Layer 14 of a small transformer language model trained on English Wikipedia (20 layers, counted from 0, width 128).
A neuron's activation on a vector x is SiLU(gate . x) times (in . x), where the dot is the dot product.

Input weights of the MLP neurons that the questions are about. A number n stands for (n - 128) times 0.0034.
n85 gate: 112, 60, 147, 152, 92, 147, 75, 146, 122, 100, 83, 157, 55, 156, 122, 121, 115, 113, 102, 92, 109, 132, 197, 179, 144, 159, 75, 140, 105, 122, 104, 133, 159, 132, 112, 128, 117, 149, 89, 128, 78, 56, 52, 128, 138, 131, 100, 189, 143, 208, 105, 122, 195, 147, 122, 84, 183, 130, 162, 117, 160, 132, 142, 105, 210, 78, 162, 150, 200, 144, 162, 112, 153, 180, 165, 187, 117, 166, 76, 122, 116, 109, 127, 119, 143, 177, 180, 11, 178, 83, 101, 54, 115, 52, 137, 100, 200, 83, 233, 197, 150, 101, 115, 119, 59, 48, 172, 198, 179, 110, 91, 87, 74, 130, 176, 117, 117, 86, 82, 157, 138, 155, 153, 151, 134, 73, 160, 168
n155 gate: 118, 113, 85, 89, 154, 79, 111, 83, 105, 83, 158, 119, 151, 177, 172, 98, 108, 99, 158, 150, 49, 88, 97, 181, 128, 133, 90, 101, 127, 211, 183, 151, 212, 164, 215, 145, 212, 106, 107, 41, 128, 62, 161, 162, 60, 114, 112, 91, 155, 160, 161, 124, 118, 220, 170, 145, 132, 122, 99, 104, 90, 95, 132, 115, 148, 154, 193, 169, 146, 164, 118, 71, 98, 141, 195, 181, 107, 138, 178, 180, 160, 182, 55, 127, 140, 157, 71, 162, 157, 54, 68, 44, 201, 82, 119, 101, 96, 161, 156, 191, 92, 98, 202, 202, 121, 114, 29, 112, 90, 102, 115, 114, 112, 161, 218, 131, 96, 173, 196, 141, 136, 180, 193, 111, 160, 139, 151, 164
n373 gate: 221, 174, 77, 153, 65, 156, 137, 138, 124, 67, 144, 128, 222, 85, 102, 95, 143, 169, 158, 164, 117, 99, 121, 142, 165, 159, 155, 123, 105, 182, 105, 174, 174, 113, 114, 81, 128, 135, 121, 176, 136, 150, 179, 71, 25, 74, 157, 115, 204, 120, 236, 65, 183, 94, 139, 60, 131, 103, 102, 118, 111, 218, 132, 120, 129, 121, 223, 127, 139, 97, 61, 193, 129, 209, 82, 132, 34, 129, 155, 174, 143, 118, 129, 160, 138, 68, 189, 164, 174, 110, 92, 117, 171, 70, 144, 119, 95, 105, 132, 136, 154, 219, 131, 167, 101, 109, 124, 176, 124, 132, 221, 121, 114, 135, 134, 107, 144, 124, 56, 113, 155, 158, 125, 139, 102, 157, 133, 154
n422 gate: 101, 88, 144, 165, 157, 133, 125, 232, 140, 99, 46, 99, 103, 196, 93, 140, 158, 197, 114, 96, 146, 102, 190, 160, 233, 83, 148, 110, 136, 130, 97, 171, 155, 126, 188, 155, 81, 177, 92, 89, 179, 97, 105, 101, 52, 72, 113, 147, 143, 150, 96, 100, 158, 142, 162, 49, 157, 145, 97, 123, 46, 167, 132, 89, 128, 49, 116, 240, 160, 152, 44, 76, 129, 107, 132, 133, 133, 123, 57, 84, 180, 99, 80, 140, 123, 93, 114, 100, 80, 101, 60, 116, 149, 176, 127, 104, 126, 111, 148, 76, 133, 122, 111, 100, 135, 44, 133, 161, 91, 186, 145, 170, 118, 156, 132, 126, 102, 98, 162, 64, 82, 69, 108, 148, 130, 134, 153, 138
n85 in: 155, 113, 112, 57, 157, 171, 103, 124, 76, 185, 160, 173, 137, 185, 168, 165, 169, 191, 117, 202, 128, 170, 146, 74, 63, 124, 111, 152, 123, 135, 114, 110, 143, 121, 91, 83, 85, 93, 111, 28, 68, 214, 39, 77, 153, 89, 174, 129, 82, 185, 139, 123, 197, 140, 57, 156, 142, 174, 94, 100, 148, 64, 166, 195, 88, 166, 106, 92, 129, 176, 108, 211, 75, 9, 128, 131, 118, 160, 112, 150, 128, 113, 137, 130, 128, 171, 149, 177, 110, 68, 115, 187, 137, 102, 122, 168, 135, 208, 152, 92, 68, 120, 215, 175, 113, 144, 151, 82, 209, 137, 138, 130, 103, 64, 200, 114, 160, 98, 66, 113, 141, 162, 151, 151, 118, 152, 198, 86
n155 in: 178, 127, 141, 91, 175, 115, 155, 61, 144, 132, 97, 123, 162, 77, 169, 106, 100, 145, 202, 173, 26, 119, 135, 98, 121, 81, 185, 201, 98, 156, 115, 124, 150, 136, 169, 99, 64, 152, 162, 94, 90, 102, 127, 173, 79, 140, 127, 155, 84, 110, 78, 54, 40, 29, 113, 52, 144, 85, 137, 187, 44, 141, 198, 164, 94, 159, 151, 133, 90, 70, 87, 116, 83, 128, 145, 28, 133, 122, 56, 122, 102, 167, 54, 113, 104, 10, 137, 141, 176, 183, 192, 204, 125, 192, 116, 142, 121, 193, 74, 133, 136, 142, 156, 166, 126, 136, 102, 72, 145, 98, 216, 151, 106, 132, 84, 129, 32, 159, 201, 157, 141, 141, 157, 122, 131, 132, 123, 88
n373 in: 157, 135, 103, 140, 143, 175, 101, 135, 114, 170, 154, 210, 139, 109, 198, 165, 113, 159, 101, 140, 190, 118, 170, 170, 95, 62, 136, 230, 88, 136, 46, 172, 202, 159, 136, 89, 47, 134, 180, 169, 140, 154, 91, 176, 162, 137, 225, 95, 110, 148, 176, 124, 94, 83, 158, 183, 145, 78, 122, 83, 111, 110, 133, 87, 109, 35, 86, 188, 126, 142, 199, 98, 134, 147, 181, 27, 99, 126, 107, 100, 161, 122, 172, 128, 85, 159, 181, 170, 116, 111, 78, 93, 75, 124, 104, 127, 182, 139, 64, 166, 195, 145, 122, 175, 115, 125, 119, 164, 191, 126, 118, 69, 130, 73, 147, 86, 141, 181, 84, 104, 137, 165, 190, 76, 177, 86, 143, 195
n422 in: 141, 124, 160, 185, 100, 133, 111, 187, 195, 132, 167, 192, 142, 113, 145, 150, 98, 117, 117, 108, 71, 208, 99, 77, 231, 93, 94, 78, 157, 22, 118, 179, 120, 133, 146, 124, 106, 97, 175, 161, 108, 151, 178, 90, 205, 170, 135, 167, 68, 167, 175, 179, 46, 107, 114, 125, 79, 134, 93, 138, 179, 99, 114, 123, 205, 133, 132, 56, 165, 102, 54, 134, 168, 74, 14, 94, 142, 80, 122, 160, 123, 34, 114, 176, 138, 75, 130, 85, 125, 196, 81, 144, 115, 165, 115, 113, 134, 102, 209, 194, 186, 162, 174, 92, 157, 148, 99, 98, 165, 110, 176, 144, 173, 79, 114, 92, 194, 62, 145, 95, 219, 114, 180, 63, 119, 108, 104, 144

Each question shows a token from some text and the vector x that enters the MLP there. A number n stands for (n - 128) times 0.075.

" |": 142, 135, 81, 128, 129, 118, 126, 100, 134, 116, 122, 133, 131, 147, 140, 113, 118, 99, 108, 150, 140, 87, 124, 144, 120, 149, 123, 116, 129, 168, 97, 125, 112, 138, 154, 136, 162, 128, 125, 134, 95, 122, 120, 105, 146, 123, 92, 104, 121, 115, 131, 143, 118, 133, 122, 123, 138, 111, 130, 180, 121, 70, 109, 156, 127, 156, 102, 132, 149, 125, 116, 120, 90, 124, 136, 121, 110, 135, 176, 99, 150, 142, 144, 141, 144, 133, 95, 156, 114, 117, 132, 98, 113, 142, 143, 112, 130, 121, 158, 135, 113, 144, 160, 126, 122, 163, 127, 125, 131, 110, 112, 124, 89, 162, 121, 84, 129, 123, 122, 177, 143, 131, 143, 101, 127, 130, 136, 88
Which of these neurons fires most? n373

"hip": 127, 131, 138, 143, 97, 152, 164, 128, 120, 141, 140, 150, 101, 122, 143, 131, 141, 130, 101, 150, 116, 126, 117, 133, 143, 103, 131, 133, 126, 123, 107, 135, 78, 140, 147, 126, 101, 135, 117, 110, 140, 139, 134, 142, 120, 157, 129, 132, 116, 141, 146, 113, 118, 125, 182, 113, 97, 122, 140, 144, 109, 141, 70, 113, 116, 129, 135, 120, 155, 115, 113, 105, 97, 99, 111, 88, 150, 135, 133, 142, 128, 166, 128, 112, 151, 136, 106, 99, 140, 124, 106, 143, 117, 143, 133, 133, 112, 123, 135, 100, 157, 130, 160, 141, 173, 129, 149, 105, 131, 118, 101, 135, 86, 164, 87, 106, 139, 124, 151, 86, 94, 135, 127, 80, 145, 153, 110, 157
Which of these neurons fires most? n422

",": 93, 92, 105, 150, 164, 126, 200, 140, 129, 115, 183, 116, 181, 115, 118, 113, 128, 177, 140, 127, 168, 128, 121, 132, 107, 113, 144, 104, 119, 174, 115, 99, 93, 104, 167, 151, 178, 117, 119, 128, 115, 114, 156, 92, 113, 127, 66, 142, 101, 96, 128, 102, 122, 87, 119, 111, 86, 117, 122, 117, 124, 127, 130, 140, 98, 143, 124, 147, 127, 139, 127, 130, 99, 107, 127, 160, 119, 130, 154, 117, 155, 158, 123, 102, 110, 118, 63, 111, 113, 115, 178, 155, 102, 147, 161, 126, 102, 113, 96, 147, 117, 143, 173, 98, 180, 124, 153, 118, 99, 108, 110, 191, 119, 132, 77, 125, 172, 101, 152, 151, 179, 145, 116, 136, 120, 140, 130, 124
Which neuron fires most, and how strongly? n373, at about 2.6

"or": 106, 135, 151, 134, 140, 121, 131, 100, 136, 129, 123, 123, 93, 165, 137, 128, 140, 121, 133, 136, 139, 107, 144, 97, 121, 94, 111, 155, 103, 83, 160, 167, 57, 146, 121, 91, 135, 122, 111, 140, 106, 168, 129, 94, 100, 127, 114, 126, 102, 156, 100, 65, 130, 154, 139, 112, 120, 128, 176, 180, 117, 140, 117, 163, 131, 120, 99, 121, 130, 122, 128, 124, 133, 136, 95, 143, 163, 146, 150, 98, 106, 92, 148, 111, 152, 160, 113, 157, 119, 135, 151, 125, 141, 169, 153, 135, 127, 129, 154, 124, 148, 152, 92, 110, 140, 87, 120, 142, 129, 147, 145, 168, 139, 129, 61, 136, 128, 135, 95, 123, 127, 146, 147, 98, 132, 127, 95, 87
Which three neurons fire most, strongest first? n422, n373, n85

" ": 113, 111, 133, 71, 177, 93, 195, 109, 77, 158, 168, 127, 150, 124, 113, 118, 120, 171, 140, 77, 165, 141, 112, 132, 114, 126, 118, 108, 112, 88, 102, 136, 106, 150, 86, 176, 99, 114, 163, 131, 116, 178, 121, 131, 139, 149, 91, 143, 112, 89, 152, 126, 110, 134, 118, 111, 112, 107, 142, 129, 145, 123, 126, 118, 85, 147, 130, 144, 113, 132, 152, 148, 121, 114, 119, 132, 115, 131, 142, 102, 130, 147, 147, 119, 130, 172, 138, 149, 83, 106, 143, 123, 131, 123, 169, 103, 139, 144, 96, 140, 108, 128, 168, 120, 163, 133, 119, 122, 90, 128, 142, 129, 89, 85, 133, 123, 125, 140, 113, 131, 108, 117, 126, 66, 117, 120, 141, 136
Which of these neurons fires most? n155

"ch": 142, 115, 130, 99, 120, 158, 159, 134, 124, 159, 166, 130, 140, 121, 118, 158, 124, 126, 114, 167, 153, 138, 129, 113, 141, 162, 130, 119, 129, 117, 102, 163, 121, 133, 113, 138, 118, 134, 123, 122, 114, 153, 106, 123, 120, 138, 107, 135, 150, 145, 128, 104, 121, 117, 144, 129, 102, 109, 139, 169, 99, 151, 142, 147, 112, 125, 130, 110, 180, 135, 138, 131, 127, 103, 129, 148, 117, 120, 186, 149, 135, 115, 180, 91, 141, 108, 153, 97, 138, 129, 78, 116, 108, 123, 129, 132, 133, 112, 135, 128, 134, 113, 164, 122, 143, 129, 139, 163, 132, 115, 143, 72, 99, 145, 62, 98, 147, 102, 140, 130, 151, 157, 153, 120, 127, 103, 106, 155
Which three neurons fire most, strongest first? n373, n85, n155

" W": 114, 107, 107, 88, 117, 149, 162, 172, 106, 133, 181, 126, 145, 138, 151, 114, 130, 113, 110, 141, 135, 147, 130, 84, 96, 136, 135, 136, 111, 139, 126, 104, 133, 53, 117, 146, 118, 102, 146, 90, 113, 126, 131, 106, 131, 128, 136, 118, 95, 88, 172, 129, 97, 136, 125, 134, 82, 107, 148, 121, 116, 118, 140, 148, 113, 87, 109, 151, 100, 135, 150, 90, 108, 135, 129, 132, 127, 147, 149, 122, 113, 126, 128, 169, 142, 116, 106, 122, 101, 140, 148, 111, 154, 129, 167, 140, 121, 94, 132, 107, 128, 127, 129, 132, 152, 138, 131, 132, 146, 124, 127, 161, 70, 99, 141, 163, 145, 133, 157, 161, 148, 145, 133, 100, 112, 129, 130, 124
Which of these neurons fires most? n155

" by": 129, 126, 136, 106, 241, 130, 178, 127, 132, 122, 154, 115, 125, 167, 140, 122, 132, 144, 95, 154, 136, 113, 80, 169, 130, 141, 144, 129, 145, 120, 127, 130, 100, 136, 119, 110, 88, 130, 137, 133, 119, 141, 167, 116, 107, 108, 87, 157, 104, 105, 152, 142, 105, 131, 132, 115, 110, 160, 131, 108, 123, 121, 108, 153, 126, 146, 119, 125, 141, 104, 134, 141, 129, 146, 102, 186, 129, 133, 30, 124, 189, 155, 136, 158, 119, 163, 149, 114, 116, 130, 155, 125, 115, 150, 150, 153, 128, 174, 142, 126, 121, 102, 126, 139, 135, 159, 148, 122, 44, 139, 115, 138, 82, 127, 86, 136, 191, 69, 136, 144, 152, 113, 151, 107, 105, 130, 153, 133
Which three neurons fire most, strongest first? n422, n373, n155

"ans": 128, 107, 134, 124, 108, 156, 200, 112, 143, 131, 148, 128, 107, 129, 127, 132, 135, 165, 117, 152, 148, 135, 146, 111, 116, 126, 148, 151, 98, 102, 117, 169, 105, 170, 148, 154, 92, 128, 151, 121, 143, 144, 133, 135, 103, 110, 87, 118, 122, 123, 132, 120, 117, 94, 145, 127, 128, 114, 141, 168, 106, 137, 70, 159, 134, 142, 115, 107, 123, 104, 123, 80, 127, 115, 111, 113, 153, 175, 118, 120, 134, 106, 132, 156, 121, 131, 102, 147, 129, 147, 100, 131, 151, 111, 129, 123, 147, 107, 149, 169, 156, 135, 109, 136, 133, 142, 135, 117, 140, 133, 163, 112, 133, 146, 104, 127, 126, 113, 111, 130, 123, 122, 152, 118, 122, 125, 119, 108
Which three neurons fire most, strongest first? n422, n373, n85

"ions": 153, 119, 115, 110, 138, 128, 157, 121, 129, 124, 103, 133, 104, 120, 135, 147, 178, 141, 103, 144, 127, 123, 137, 133, 130, 133, 150, 131, 99, 87, 99, 121, 83, 165, 141, 151, 107, 97, 95, 115, 104, 122, 142, 88, 130, 121, 90, 127, 150, 123, 133, 115, 112, 141, 122, 110, 115, 106, 146, 122, 118, 142, 93, 108, 124, 144, 116, 113, 138, 140, 128, 119, 121, 114, 126, 83, 150, 138, 154, 131, 152, 120, 174, 144, 113, 135, 85, 118, 121, 136, 90, 141, 89, 147, 126, 137, 147, 129, 155, 124, 124, 141, 184, 118, 189, 144, 145, 114, 118, 124, 107, 118, 139, 166, 106, 88, 127, 123, 155, 118, 180, 121, 125, 104, 130, 144, 120, 154
Which of these neurons fires most? n422

"US": 108, 134, 118, 104, 119, 117, 139, 82, 140, 106, 106, 147, 135, 133, 100, 113, 153, 152, 144, 169, 126, 124, 106, 159, 121, 131, 151, 132, 94, 120, 153, 172, 98, 143, 102, 123, 112, 84, 114, 124, 86, 93, 123, 106, 128, 160, 77, 127, 118, 126, 134, 137, 135, 104, 158, 110, 110, 133, 152, 116, 134, 119, 148, 166, 120, 182, 148, 115, 163, 160, 132, 123, 132, 132, 164, 141, 102, 162, 134, 137, 143, 108, 118, 140, 138, 152, 147, 146, 111, 112, 147, 79, 117, 150, 141, 135, 106, 157, 142, 122, 153, 123, 121, 164, 113, 132, 129, 92, 99, 116, 140, 123, 113, 130, 147, 125, 138, 93, 140, 146, 139, 180, 138, 99, 101, 109, 149, 102
Which three neurons fire most, strongest first? n155, n85, n422

" R": 124, 144, 128, 101, 116, 141, 142, 135, 148, 107, 142, 126, 122, 127, 127, 119, 127, 135, 126, 123, 127, 145, 160, 118, 132, 139, 121, 121, 98, 67, 123, 161, 112, 97, 156, 116, 84, 157, 132, 142, 120, 111, 123, 62, 112, 134, 132, 137, 136, 130, 104, 118, 88, 113, 108, 126, 85, 103, 133, 106, 112, 137, 121, 140, 153, 106, 102, 133, 122, 138, 137, 84, 102, 161, 117, 126, 140, 152, 182, 128, 141, 95, 159, 151, 151, 123, 122, 149, 127, 143, 151, 117, 112, 108, 153, 107, 116, 130, 100, 129, 126, 101, 112, 109, 155, 112, 94, 139, 154, 150, 166, 101, 93, 128, 112, 114, 111, 167, 110, 164, 147, 175, 154, 102, 157, 147, 109, 126
The two highest activations, in order: n373, n85

"y": 115, 140, 105, 126, 163, 132, 161, 119, 121, 110, 140, 140, 140, 148, 123, 112, 119, 143, 97, 100, 111, 141, 109, 131, 120, 86, 132, 144, 112, 125, 142, 133, 144, 90, 140, 139, 120, 99, 148, 166, 97, 149, 109, 118, 132, 111, 112, 128, 96, 105, 126, 91, 157, 107, 139, 115, 118, 105, 163, 161, 144, 116, 158, 162, 127, 132, 136, 141, 150, 97, 135, 125, 133, 136, 133, 156, 118, 156, 129, 138, 108, 152, 141, 119, 139, 126, 116, 122, 138, 98, 137, 133, 103, 128, 152, 151, 149, 153, 106, 82, 137, 181, 174, 140, 136, 127, 124, 76, 166, 96, 139, 121, 88, 127, 106, 125, 98, 92, 128, 127, 105, 133, 132, 98, 141, 102, 165, 138
The two highest activations, in order: n373, n422

" against": 146, 118, 149, 113, 188, 130, 176, 111, 128, 127, 113, 103, 131, 151, 85, 133, 131, 169, 141, 144, 163, 115, 107, 168, 137, 138, 145, 140, 117, 110, 130, 152, 91, 139, 151, 126, 129, 116, 120, 133, 126, 125, 174, 68, 160, 130, 71, 142, 124, 101, 126, 128, 94, 86, 138, 126, 115, 174, 123, 114, 96, 140, 94, 169, 106, 143, 132, 137, 139, 152, 149, 121, 97, 134, 143, 190, 132, 141, 46, 128, 145, 155, 145, 169, 125, 164, 138, 101, 147, 101, 109, 128, 106, 127, 134, 124, 104, 145, 125, 114, 131, 110, 138, 120, 172, 130, 148, 135, 94, 129, 121, 154, 63, 123, 108, 125, 151, 81, 149, 173, 146, 113, 120, 121, 86, 138, 123, 134
Which neuron fires most, and how strongly? n373, at about 1.5

"ose": 113, 138, 122, 117, 143, 139, 151, 107, 119, 118, 106, 125, 103, 149, 125, 122, 125, 146, 109, 138, 126, 158, 103, 159, 146, 129, 126, 99, 134, 131, 122, 136, 101, 167, 139, 140, 133, 92, 135, 115, 94, 121, 166, 149, 145, 123, 145, 122, 162, 109, 116, 98, 113, 122, 106, 142, 130, 114, 166, 137, 80, 164, 133, 124, 159, 129, 126, 129, 128, 118, 144, 85, 113, 146, 151, 131, 118, 150, 117, 104, 121, 127, 136, 150, 151, 155, 83, 100, 133, 121, 126, 173, 92, 158, 116, 125, 108, 145, 125, 113, 131, 156, 102, 119, 198, 93, 125, 118, 125, 140, 119, 81, 134, 153, 119, 146, 125, 115, 137, 100, 143, 116, 109, 118, 141, 137, 118, 141
Which neuron fires most, and how strongly? n85, at about 1.4

" for": 115, 135, 147, 102, 148, 118, 157, 130, 126, 155, 107, 127, 122, 118, 86, 149, 146, 143, 139, 145, 134, 112, 126, 189, 124, 142, 131, 114, 131, 134, 141, 126, 90, 128, 162, 126, 122, 107, 144, 151, 128, 112, 169, 75, 149, 135, 79, 115, 113, 141, 122, 135, 116, 85, 125, 144, 80, 174, 114, 131, 102, 155, 81, 134, 124, 134, 104, 125, 130, 141, 140, 121, 116, 150, 96, 201, 160, 141, 57, 141, 103, 160, 131, 165, 127, 136, 149, 114, 135, 133, 113, 139, 107, 136, 125, 144, 127, 147, 128, 100, 122, 83, 148, 134, 182, 105, 140, 133, 104, 112, 122, 177, 43, 152, 131, 118, 128, 89, 133, 159, 168, 113, 145, 101, 117, 120, 144, 148
Which of these neurons fires most? n422